Layer 11 of a small transformer language model trained on English Wikipedia (14 layers, counted from 0, width 128). Numbers have three digits each and are written without spaces.
Take only the direct path to the model's output, skipping the later layers: a vector added to the residual stream pushes a token's score in proportion to its dot product with that token's output vector.

Output vectors of the tokens that the questions are about. A number n stands for (n - 500) times 0.0021.
"ul": 610550598635280604527542420547203542618442748388482550567654637487388386449713451515362505494619385589713477422255375474405555545529274504478437323432587702519374459506453465513609593771656552549469611371345626683505558464440483510456373516487641332508497533532481396634613462407635429541494565439550622730646456749382586291650587514443261466397655482545251432293526356556398356469324
"anc": 447467468474256650541491500555399352643367482609642487301643669467346325622728333438508548512461408477354512480638403516774616627609304418583526493693519379612378676396546586531484264496800368286521692459546303336516593375657563469602387496426390603652367623570601347717320516404212599748566270426431400466676344543333590524327643512465520415701337271605543466451650675717483477517568
"up": 542505252469508408561480625426542501404508591454300485664540533419508451667720424297470183543487260528297468671439421735312648495348445213445538566438573660604584598069553359549560401480603468582550740270572367378446538476439366330436757607164677702642628532580670436572670441746521381442577452382521549475565557445463582552526512652446578581340654427644360610549570589422629307579450
" was": 352577304484302355456525438466649493642554551506342353510532610382503712383623546548683597416393552438551542489615670589738581482481513192507481664535538496637483507495571453602550377560540427303618463417309672535399339521505605529342450583395382494331336374448425608538678458461553385540524482681549578519445525455361487410725457447503496539395545607463653685418619349381483603372604
"mer": 543458448497391838465442707574603624665305250492658464578588729223450501529584680514167479343604621624614530568691489519473368286598392305525431681458599586150699735185743637528240532401578318565564496552683616361506448281439479531536509643135493415255436618571559525463810458524448501515639483506479532476607291358214754463385761508395329492654376309557419700430277626720493394480459
"ween": 381603438374550345606566625412473763850511364511685476695586400082142452476689531237526659487602225636414540629607765605600529580410181410528525485795450462472558680198135535672325489400536722385472773283382741449748434434526535231429554481443498489239376560540365526435762701782467228671470266373350752827469523638519468459634430458496326302326111553724334675303434572395688766477751
" years": 648671525079565353639569511280770690540308389653507248279532576278495603305967616344421511552627316442491565382533641575562590593507520672373581273527498611417562617312540692519390317359228530521573502236334635457516437331550634580363610604706684474520346579637489469466712507312174507816386213710419547617511328297419589734490661482456612448460366470474287559260303538677454631718819
"ev": 677457478515532400614658709614712568709521370465720556686577615413488308380512367499393836713361491741332496348593525488311620595440320520523651383760523546382608504495454363455240676487589654469547367439376415341427250576567467316267499478635441632365355702561386484344487292604482243674649482818557538328495297581462392313638303628422546605490515357568323361621725698733455302475298
"ied": 362555567300475550508565520433452625672495617577601399513637799417447487279698451420503718503515470614464509363512726429739253715904276428454211354431868439572494631203359536558585383573448553391299632382394468465476718237505585193395391635621362659477539404432550453554491644386362504642578504681395452318138578621499744444899540396420299288651763629641313428217467484550702494384533
"op": 517595409369636302330524531492373596634659629671548535472626516478465596523484518430518518645556333499432485430541408584389655342487417366474390418511362251249455670400286562365654556516489445597462672378415354658476580447572474724300389636569711569580610283631506481405440767558317378561270602421450424367640709404539369315404593725495553616562517427622322528827588525389613416456691
"ist": 229522341517445410364468532451234309637730695347419519501570655312529613415563447599725373493636461783562533564599334501389651706804403459431434224664315732408466260360523375563378531558391440274527736663559397777522724311422592596289755659489446650464580580516639549570501534448543531428528470593539472305294501274336551615372594386721548505548304215472472391692372420720566335529696
"ann": 443382570606366472684464334694508532631570620671648222531529463383447462394741558568527674556534462476486494344706492525647532632469122379486399410529370347360494508527388695516317600331496663626544637331278380207619407583552300503666338454404639737580433564716532555533622395647237569676543420770599608514704401520555503303652561559465406280539426331531422281436744432432353399552510
" its": 575485458412359392714549489296646682719333529545657586652438602340497319450794493510415609387429602594637530390665503601558411340552520233400482448661568480621508536503404634503594443479533420363546861327396705503408556406446463567550423495545383470562540603533348389480642500429598298660697515458568598417286475648255325638449327629462310445478159356532588585364464741262601703437517
"n": 504615575353423511505370405460430610746355463441581669549493605383486318139315618580629785553430682733545468693658567328396504482587442408510647554417493719371396302479444516414269669606483576379604480554584417273624365587553256400628583420620629701543493623417463472611414222644532484501450509561570500597636591342577377281553741389391525447576546636451462527689332166413503407531397
"erman": 446578549328435611371668500534250630758456466529486465529659340372675434520885542528500528413456808655417510449821368686343607395366232520396355437412649185496576411207396416561434457522412396681576566334439728499797477421626477269450649593390412652424460648572320551634530746585475460550485577833434521543429436463391653675334279464300365404522337308637372486338468559597472801440758
"A": 487421489496501579308711330563544660345377592365396524467548572576416522513368518451574310448430601467632481527599509434518441515599361495336461628429651455276531508575647539464477490446599615689501358486411389596372650400592498350512558619527440392645339569410444282596513591591440313427318460425408639571445442482561713555404501554492404612529487549633606472446592633571554598508626
"ff": 602365544429586435345468627581467355638464430536499415279591494397655376538840384763426693593468583629602541417387345507412417805517178326455481563603261235625603551403716454504287525395334534790681438545342449372504369537429643594341763616366608489288535676472567601396732515391330266679555504373441712386585394432386666378710529589560413644441347518484417698644483571526507337545424
"her": 615508337452531182189621336347312461758306554579519596527534481314759453382950498459576588605362243566342523580380396501275614508567357259515315568441352396605373366506360504512345737341564603545455633469665673524693537592584640180759440582377662708332344453471622419441604665830449153664402542449603534583605551400677543576727223471496355635554602433558163643693512457525620566483452
"hn": 569456664388452647738625600590363656863203412578625503485546429273584424468801554515610411692526526524358500575462342396371380483494240563426421562705540560490591451317510462453424406317325450760391589431217851416613409502612682592475607698507649371026426575708617628318799503744389380472563617650113600478348401616487537263687298403390275486362392468542289604519479444548701483562572
"au": 647385392534569512591443419590313414833592699590485460570543498347577506558349611447347549168551473455365504613692632526458414532557294483766588528658432164524230605483194455586325383619410632541514755503516463446290445298467636401292569576480521777314592498449684364318416523524503459705757308436614428503447520433521649417730522540377198623471555352562459667351726591791389560523468
"ely": 520596415420626480586773299390397492896444404443361482689308685314636622182710397478438712385350142631519550622588462603732320702724315368262325351637441561521480492514514465522021758287623694332527687452307723477458267550413633781305647512322480411469649497421588523301497737446448376640519614629354304796516501514833616539593857321318248530318440404655407593520653595521510531356342
"21": 642662343391521256546702489376373661429558467382535501633391621541446514414471429403417488479464372618392556437477552519420528565432299507340376586640607475590714586463705459633428579366347479737546698386387570404661577402473446365498436725598509591368314511506382492525591587362386482527623554366423602546559509450507651625395579472339429532476621451513501435279454554537607541585644
"merican": 393569377283869450450462496373409745648469421335638288435565913155350292450764563395243595338562640791346496661630327468591514496511064267484588458527405520525646500383539639556362448380351442398784608726495948239705569464579455300518386823174543675240437734496560371713754654624416319515609247688524581388467098288373792530509260448414297467561760573413462466626457862412534734452635
"ton": 426503576554495174448539470483086615882344340572576299568366363320496705514624455468480749687463508697453520431520751598503639199498503592423325578591634255426482972196771548511290375729339542620627859517580503279727449299521331411527499499335597596274557593499796503374616283678494482457491394336574382456268481552596668764483412208439457398503243484537428632533487728452527545550567
"iv": 532576157311380288366424546535608442691449577355702478631571805526428563551703311384571534662446358485341485485388481467629447641847339522451499556664291710582359724630332381715597513663454665356485524552340342187435689723438473623488638527524424680541568590543484438325470476445475438414542717409408458521673541442383689643421585594452458449384426454563121451614619552387291353541398
"ical": 348489303411631649608591370413438703838336584425575530696709697275361577586445529650529834476496405646577542366296267602296796576773262499468449478579598670421553393431296496592314380600301433194514849538491792421454618484516540592543427764503435419391423608367615599425556803534438504545458465441335507160361465507485350371455530521428428348329348599592403482484546573493461803450465
"/": 484526561639646600718515566538478457419623405503619643368493486474608480270441536371609350409445677557457488605333555654580314631461436596325339553497322461572493469423480661528594419705480458500617497524627537579372521547486518727485316426427567672487433404500409516435497538429480466408547276514537286398528294441543462556342473445514573471439367579478490511616508530568695793556319
"s": 373495594180543497450320714438390234502250558443514664431602559496527604253599655621636396449453676569605509527668307580385643450417597707357292575464520615284538406391624518532660481613558695278481413702551273485658584562368521397699317494455458580569258519498581343528331483502556387639402534266710411623684691602422471397585637581686462359584490579540596565513407397423428444410425
"ot": 477556387439254590358584470600382498621414376685685700539800561444282501463645406649623625587515482484481469548474408618576393491505442425407411392473427418236387714258455784210620373555460583613469615440466537650393553276635372610488304401519511745635615587394696661396385407416442528437549634554611427607558486358521381488612365437437459621593581469541563415519605346438575527562288
" where": 557456480524461480657504488383612677595340406674519449579569536214447297423578702494490518274389434548360583516465536485642478712454508511500596299545404447606442644458421554730494409533583336428514641264363637286741521537601664354415598515417305548422552496523606484456559647519581213483543244622528595435454612523448494502631643508215457440410392620510556505584575626365589350571560

Each question shows what one neuron of this layer's MLP adds at an activation of 1. A number n stands for (n - 500) times 0.001.

n147: 469472652477480593530529622560555494358654446477449560495563529531475427621576546456427481562433529471526524429576585536453425495474386607431539459522392421646423318350464589509664493464391585372461491423491469463406428468524419494648368525529596478521475359591524441417430597326561435505514416462424459578509430575533357700514574338536553577532608456677493557475543552622464491518487
Which of these tokens does it push up most? "/"

n324: 518559508615531407498475495439633324472489580435561554598412469477392589508416393558505512536472451505593181652613462370456474466505756527492460522510664336522617425592568431505547590462522598748424429542563555484524675518522449446399451592533421575473423487454597589738419484715443451478400363559507506486455379455492505581365364618487594438410450567271451455284573467549493390686510
Which of these tokens does it push up most? "A"

n63: 389531438575668472493662539478551541533315379334315517513454473463359564630530440517589436471605626497632455622585431476455485500557614542431467513542492513439510542524364651471510390663543583481440624530490522477446503313633293543588490440465252447557590497471522514389470550513500636581376413477448546514425547468583484571449552640467411685425574576460468615530488362521356436582267
Which three tokens does it push up most, strongest first? "ot", "ical", "A"

n41: 626472487574478584550500486384479442400413514469371578373614460430548588769383586396417692484609448443635366460647588392544550508530514495585482479495402523562365528543479368547528527531362581365443575537445565518692473503447497465444424375542568424370596488587544525448308531518536471543465583559565513441469472536476359445529520612398452577672669527666386425500428507576474305440630
Which of these tokens does it push down most? "/"

n106: 538451687494605358447455521535485592458543424569410319549383512553449648582609434554506596535521702511577508587541424370445578480419504520484379459555460376648400500425626340573458555612366618529618497444351346556458437525736662555423522373739451524586571591514473430517542695469523453425446391726448387428277373425345621439429577634578432503659492339353364553525597533424513427531431
Which of these tokens does it push up most? "ff"

n159: 498480592446403646358472493353396538508485516551428545500610584409432503539509495456644469560330446656617539438474629315500548507430617429430447497458601468428656421500467384363498550392531653507554395490572567514577415498562385353700469524526591530431435410621439492637483388613510513528551568507527421713649658553460426443462514517438526451573389637408500524569457427452550469399460
Which three tokens does it push up most, strongest first? "n", "s", "her"

n178: 430442478546450519569460533537565500584533479578425563309293540494444609462547511490489438595515305474617544639568339514673465478410410620466476276584541459461489445657508593319508482478568500472382567567355363317570455602753503512614526455421445419432422384505594561595567572564434553440505630363567582500576627387405470463590513524226503497514559545674525655402547539402422575671353
Which of these tokens does it push down most? "ist"

n93: 575394497375554487325538457524561446566444282543400500567535620464616507335563410438533452342398535554559462417475637551484449614461536523619617372317424394320382457551473700369481437402709440423517577606568485623305696277645333386500450551588639506668678487467751627500529540532809567575506414604428558294425344621695487414649585375526578572539778326505590342637476528311436352426484
Which of these tokens does it push down most? "ween"

n272: 657543474529531389520564520478431522318593347462515559664578472626421569510426517639457534546418382490436380362429505456495554581502555625533500647416602463478389511464533456614523554418508265421573565534440513435534385361519489500595536674669683493457466403537439356665583511406406478464284483438464533363535822480609508500599523555484424556642484472356554482516471462295598604416472
Which of these tokens does it push up most? "21"

n472: 621448382674280427530494480618480505572503545333399484437513469602521597471487483482519547419454448592530520513445610514563516556300496369469465444544590432340524235293553494603420586623460424503460547738657505417535476564655570465384453605346474520655551445516440630442452375503723570514589586607458582756429503467333448569534445388431394541462462630500616377444517524489503572441510
Which two tokens does it push up most, strongest first? " was", "erman"

n39: 398441497500569614586569529368334498540475528475556593518470540461470399625390561502631426518606407478271600517373371434410421442554597503483605521429426487531376434511352455258465431516481439604618427579520687588457534437441429551530441517591511476533535689664451607399483570573371390402538581488475574404330575531390549602550473520520425679361390484634580672602544507469512468505485
Which two tokens does it push up most, strongest first? "hn", "ical"

n393: 579376582630507418416443477357464654556432475456467534510541411387418441468649589562393384557572587452668485488512439479397520609491349538514389243719540462660412447419497376451601616482456582620487423595704528559463401495363438505505596440500487519630438592528474536524473523520414448618540488432543370376563447628356581546456507448270493568485569534538513542500482498613477500566495
Which of these tokens does it push down most? " was"

n404: 620532428437463529520341573545412643562430503382576439618637589580646599457558329440478460365425383474568553462488579701425557526444427429525375448563505471392408537497619570433450474562576526597536428476512491469423458443497577445464572622509536534349723514500477554516488537495350530594471432521513548579403458493351532614277451464426412571613371490507434612554582523595406393629507
Which of these tokens does it push up most? "mer"

n343: 457476408455486417411604513352670458505440624287386489456644532471411515578523535427618474561413459431359399432511367493530540488528559567466476510463575335534398416385368379407495525485525489527497512453563581575705594533494614659609431502445634504435519585389425577470575733507413591430443533636463609545490510471510541512517525502521385689543512381566464516609491580542445470453512
Which of these tokens does it push down most? "n"

n25: 402516479424503445365456517459486435517471445445553467497503349529414540640397586365391376451635426358321676410492476544455482456478727379387549317677471421372550426580441609538415579565341323516458554500536517534477535523482547618602419611561617419576445391664598649541505403497529535580466679680510489450424654562384505461592591467438515688518510552733607577564495467535388487448414
Which of these tokens does it push down most? "merican"

n362: 435497495478669533592474395443576533240456500545440376503521549446446344540555532430442440666640516598497548529576545480447303538460429363688514660316536442264464495534514517575513482635386381500413430596495510449484508495538650597625408500342439781473595542472576400582545489570375466434449485614517557526708641448514624505412442591497586525522503284599481535425477376449326575489529
Which three tokens does it push up most, strongest first? "merican", "mer", "ann"

n470: 394479464529562513575651328610511564473391440463490522382583411506405475564366587547466521543536505635466534459580439516381581436329468492554528535458492450534521531524540548487505345348511445397585508546454649293459400464416441488590577662567379536523579483403475491613586587485584559492449379538476578378347359608612364503639468396520547536490523619593474688528422480724431454724307
Which two tokens does it push up most, strongest first? "ical", "merican"

n411: 639539470522566415510658495352517396593522430385463614441508474606552479389308378545578523500518527460494167392571536583632527587353266575432571367466453525556519500503424520320392391545411641545622480613616500486612505592484374362440346678527503423572416391447455619503575525378500540578593536516686446454569636557455331503622497559551578719552359532527413549395576410543472381708460
Which of these tokens does it push up most? "ev"

n388: 599576481422420495470539420636606404392521586524587423418523595329463561532428365625693461285466565479551711447667571664508461492431361484497548563500435605486567462520541483527492443492494495473327637453461470558468430740431489461348420554420440558562357428570528470539497448492399409671561498420422411742237557465572473500536469574547635527750503369593356534571434572437530518339534
Which of these tokens does it push up most? " was"

n98: 543402366603478687430453298549495551307315489569448652564461424492663435431577508445576436474431478459525423431555576487418520542374778598502547436601495492492522553375431598441534587423388584669508472551498446500483391362453605598468365536471495442387495500601522394425568518401647482510500537529621562547625381467487596634523454358488502445438633414472635421534649469495426485569483
Which of these tokens does it push up most? "ot"

n497: 658552470615463440441341485477475490439486563632477545514442292515535562468563400526329562391497513397576365548448614528537489411445519464539530419545528582345724610400564520542527447556375392442546533596438366298492450626560552592437668479500439607423678603635479448376569508597359528586514607600552693466574597340388484388226484476431435481430662602568506385577397539581628372438442
Which three tokens does it push up most, strongest first? "mer", "up", "ff"

n112: 538457619595449592418453500430513505587570353461615524441444573384453468389565450617538621575428602481618434380358469440652412649555538440610505557488540429515690490408657448503485643593542428515476503454505564399455502542570575402460555459536628444648572556417466405354409556574518410558542402294511594397545533531533485471645326441419379525617458518444380478581491498340375650433556
Which of these tokens does it push up most? "ff"

n433: 607548470528546550561521568474479624375457439558490466645304500663562684567457545550579635477253505507412409532570508544572463537403211442502557371483624485548665497547469552551650512446453512544590344578429310688406527438657447431545609442483439537495430529419553450434544418386543570427468434413374570482452548337464553473355425566505498664552512453597559458485535500482370517589478
Which two tokens does it push up most, strongest first? "A", "21"

n88: 352534436482539473533447604442521447531379564306540421430543495480531478450472549402398445330488496556689506524506520486549576357480311384426575495594590534529429650551550477511533455454465543600429618583579582575562483605477429494491504539521517554623560539599623347465467468395543484603445585614386514484440365489473576589371427635633544513476463433503475452420508423587467563485442
Which two tokens does it push up most, strongest first? "merican", " its"

n51: 341612520461465559490516498471545436508420361525449500497367516361480348406409527493479460373558411460654395568646560614406417485462651513461548421362396518529649415731497449581412453561610629560647592432301505525533507470201474465469651515349511603436497421583579409582505469399503410476441567540549575586569471418648490445641634477643510497531525628561607621460422512508369445578475
Which of these tokens does it push up most? "ely"

n116: 566513617449631508406535481558582514467443426483429468464538487401606602601574513454438561540390597604500515455618542508490480673493511564664442550557619534638449454433424431379467369595556651455361607663553410419431626525267500563459473498530304581510515369404444548435457463449336614489620562607439361457348534464521536503492428606598412536406437412682531581533507423492521475558187
Which of these tokens does it push up most? "ied"

n115: 633517575506427522516468550436266559553427469491285527381592704414544449563463515481458591577491473487667646437371387448567609539477450469606599574409537539398689576512420428588442610632471441358326474432486447555417567484811550536531430476497331469506486390514559562454334651434531509319392503489419572679586483521454666473598497590571534396434398488647687459372451328451536454347710
Which two tokens does it push up most, strongest first? "ul", "ical"

n13: 586453592462603492290639480497489362517440479365331618531417469470495606621644218586381443522550423489369492556398633466513468573480436437411576567558558626644566574477427483369409529416497505522428631460634580551405495371437784577462434584461546490464679381492586491288511430382586463437278538619595574563598472554607448644390455521545391552476430574443569484591462555523568570441497
Which of these tokens does it push up most? "ely"

n323: 467616473522488599495438444562435402524632522470564505649561602371426479642526550545621376449460553519398489498502533660543556542392432450424485347431550515452522465633584508429473430349627471365627569444554425588535450618459401348401483531589505458383599611593476409396446594691604690505372456457652523597647367406602490451624483493478476425520475487483551551592530442344514461356406
Which of these tokens does it push down most? " years"

n308: 530415425516494487529567492620408604512600539453485421547496654566559582642474481460495548621429455455484121585449453461376608489471448516555502386423579565414422540502575353555576474486354524409448616391445359447489601487513402433473534483472505396585531438442528530474522643533484527505676483607429391484609556418445491665468562576509411623500625528485507552472551506534488491498455
Which two tokens does it push up most, strongest first? "up", "iv"

n278: 576565477366552456421489473497647486519451557568490592526467484344703250563490476559589643595582425759603384450438359633483503503441324539478571405569552547510461412470513476366515505519656421434650421706500551556475279358512428606515577450569587486541609550529397563490508395533453450470513502413587465489497466345529575379412374460432571479541485371468487586447443512593384692551507
Which of these tokens does it push down most? "ied"

n164: 502516470356502480462551623428479432668554452573544414331448487528475492455480395495510428408432488379538522615512761670436570551462412564493601455438464361565528557297684550500591386547396485380589602497563502538503500535661492470704603436456277486472576451552397523349495503455630389524454409547409636570526383541589593435521650555623529451579391484543531573305422456429528420424602
Which two tokens does it push up most, strongest first? "ween", " years"

n36: 514455426420531552465607463567422532352432638406471334447449568638515411549514461474584420505500379360450431468740487365433517532436325513533616436430460588627627427495505472459566565418492440543481599578640474480448387537401478619473433404452519397417512553573531611439659635586500467584557472379507721526417487597526513537549486468488329580505451539455290576490690476654528561552623
Which of these tokens does it push up most? "hn"

n57: 386451441628524703665568332444385490388554473404562377423553415497484626666305494624401453684497484563386381532453420593495556702507574465422487394440533546530405495568458503406548419483551479395626483489447356537597712396383432597457461578427463432704556474544464593568527328545464620562446530440505599523747569600531527532556550543434389541675457477387349607534535332436500415500416
Which of these tokens does it push up most? "ul"

n173: 472585302466416579621385660451492449489590529355508662556633445523420486661382553392521565457508576449497577564510524481657528453575496426445464443538527458543537603448540437449596602541514386428492471508528410565523541409448500457416505546505422488582380624598492389610464559376359451431422674548682599622466508629262521508348459472461413680417355645515481461390346622443425642484342
Which of these tokens does it push up most? " its"

n102: 556418393541508581473564667388476658685351623571475489423383387526437494558564454508547585590450571652520551560410562424421417460385396465469376473368556477669404468412357630437477435446448514479559580531491525549595368442659590351555262458624726500412532551476745458565566607489592515500413492351404646380556411544728656511560486388577278632399705464468447437463406424509522469701339
Which two tokens does it push up most, strongest first? "her", "hn"

n172: 626464374395566589314410565526339519481388390483468542448555497823560434503539420641492456597347465537459671527542443574441453715493601395422503450490544615598413528585484466536420475366508615617371534400508469513475488452408566575383505647365486595592460431551571596485535453410386476561586495446412463471523673457442497450640488502602568515422487455613663508515269576524420560480421
Which of these tokens does it push up most? "ff"

n330: 464466538423692541486481440550381434689567398520544387443465348587606467508512393595428570589454498515523515513645552526549408515493402641429505385520492562643643469551644489508510483539369635714446445358455481523460571377470559582653547527564497405569396532230422489443587513643578434489563457485472306460434350471455600502479424528535660567348482465298523565575519365624531417525426
Which of these tokens does it push up most? "ff"

n166: 393482553354470599519601514362511540638510593455468438586669677356482431621554532427601558597358520443449411550426362516606515523620549569471480316392678536451564549358401378513490636592503522550597388507558568639391490465286375437490532498685538510444543456495407591450520482480459516465356519414561569642520536568374510435616424570455527395386475513234648518520636512482375485530399
Which of these tokens does it push up most? "ul"

n5: 541552652433313327411463572389484425660656633528588650510425481596596216518478583476391519482492572525428563405537617511557625518495535600478586513498448515625418415481518331437595488526356411581478604537440556568495433530452500425571384461532633641380533372526466318515482450369435542406644505540565553530579536527492302527384483560547381595581404620663425394507444475403502455553574
Which of these tokens does it push up most? " its"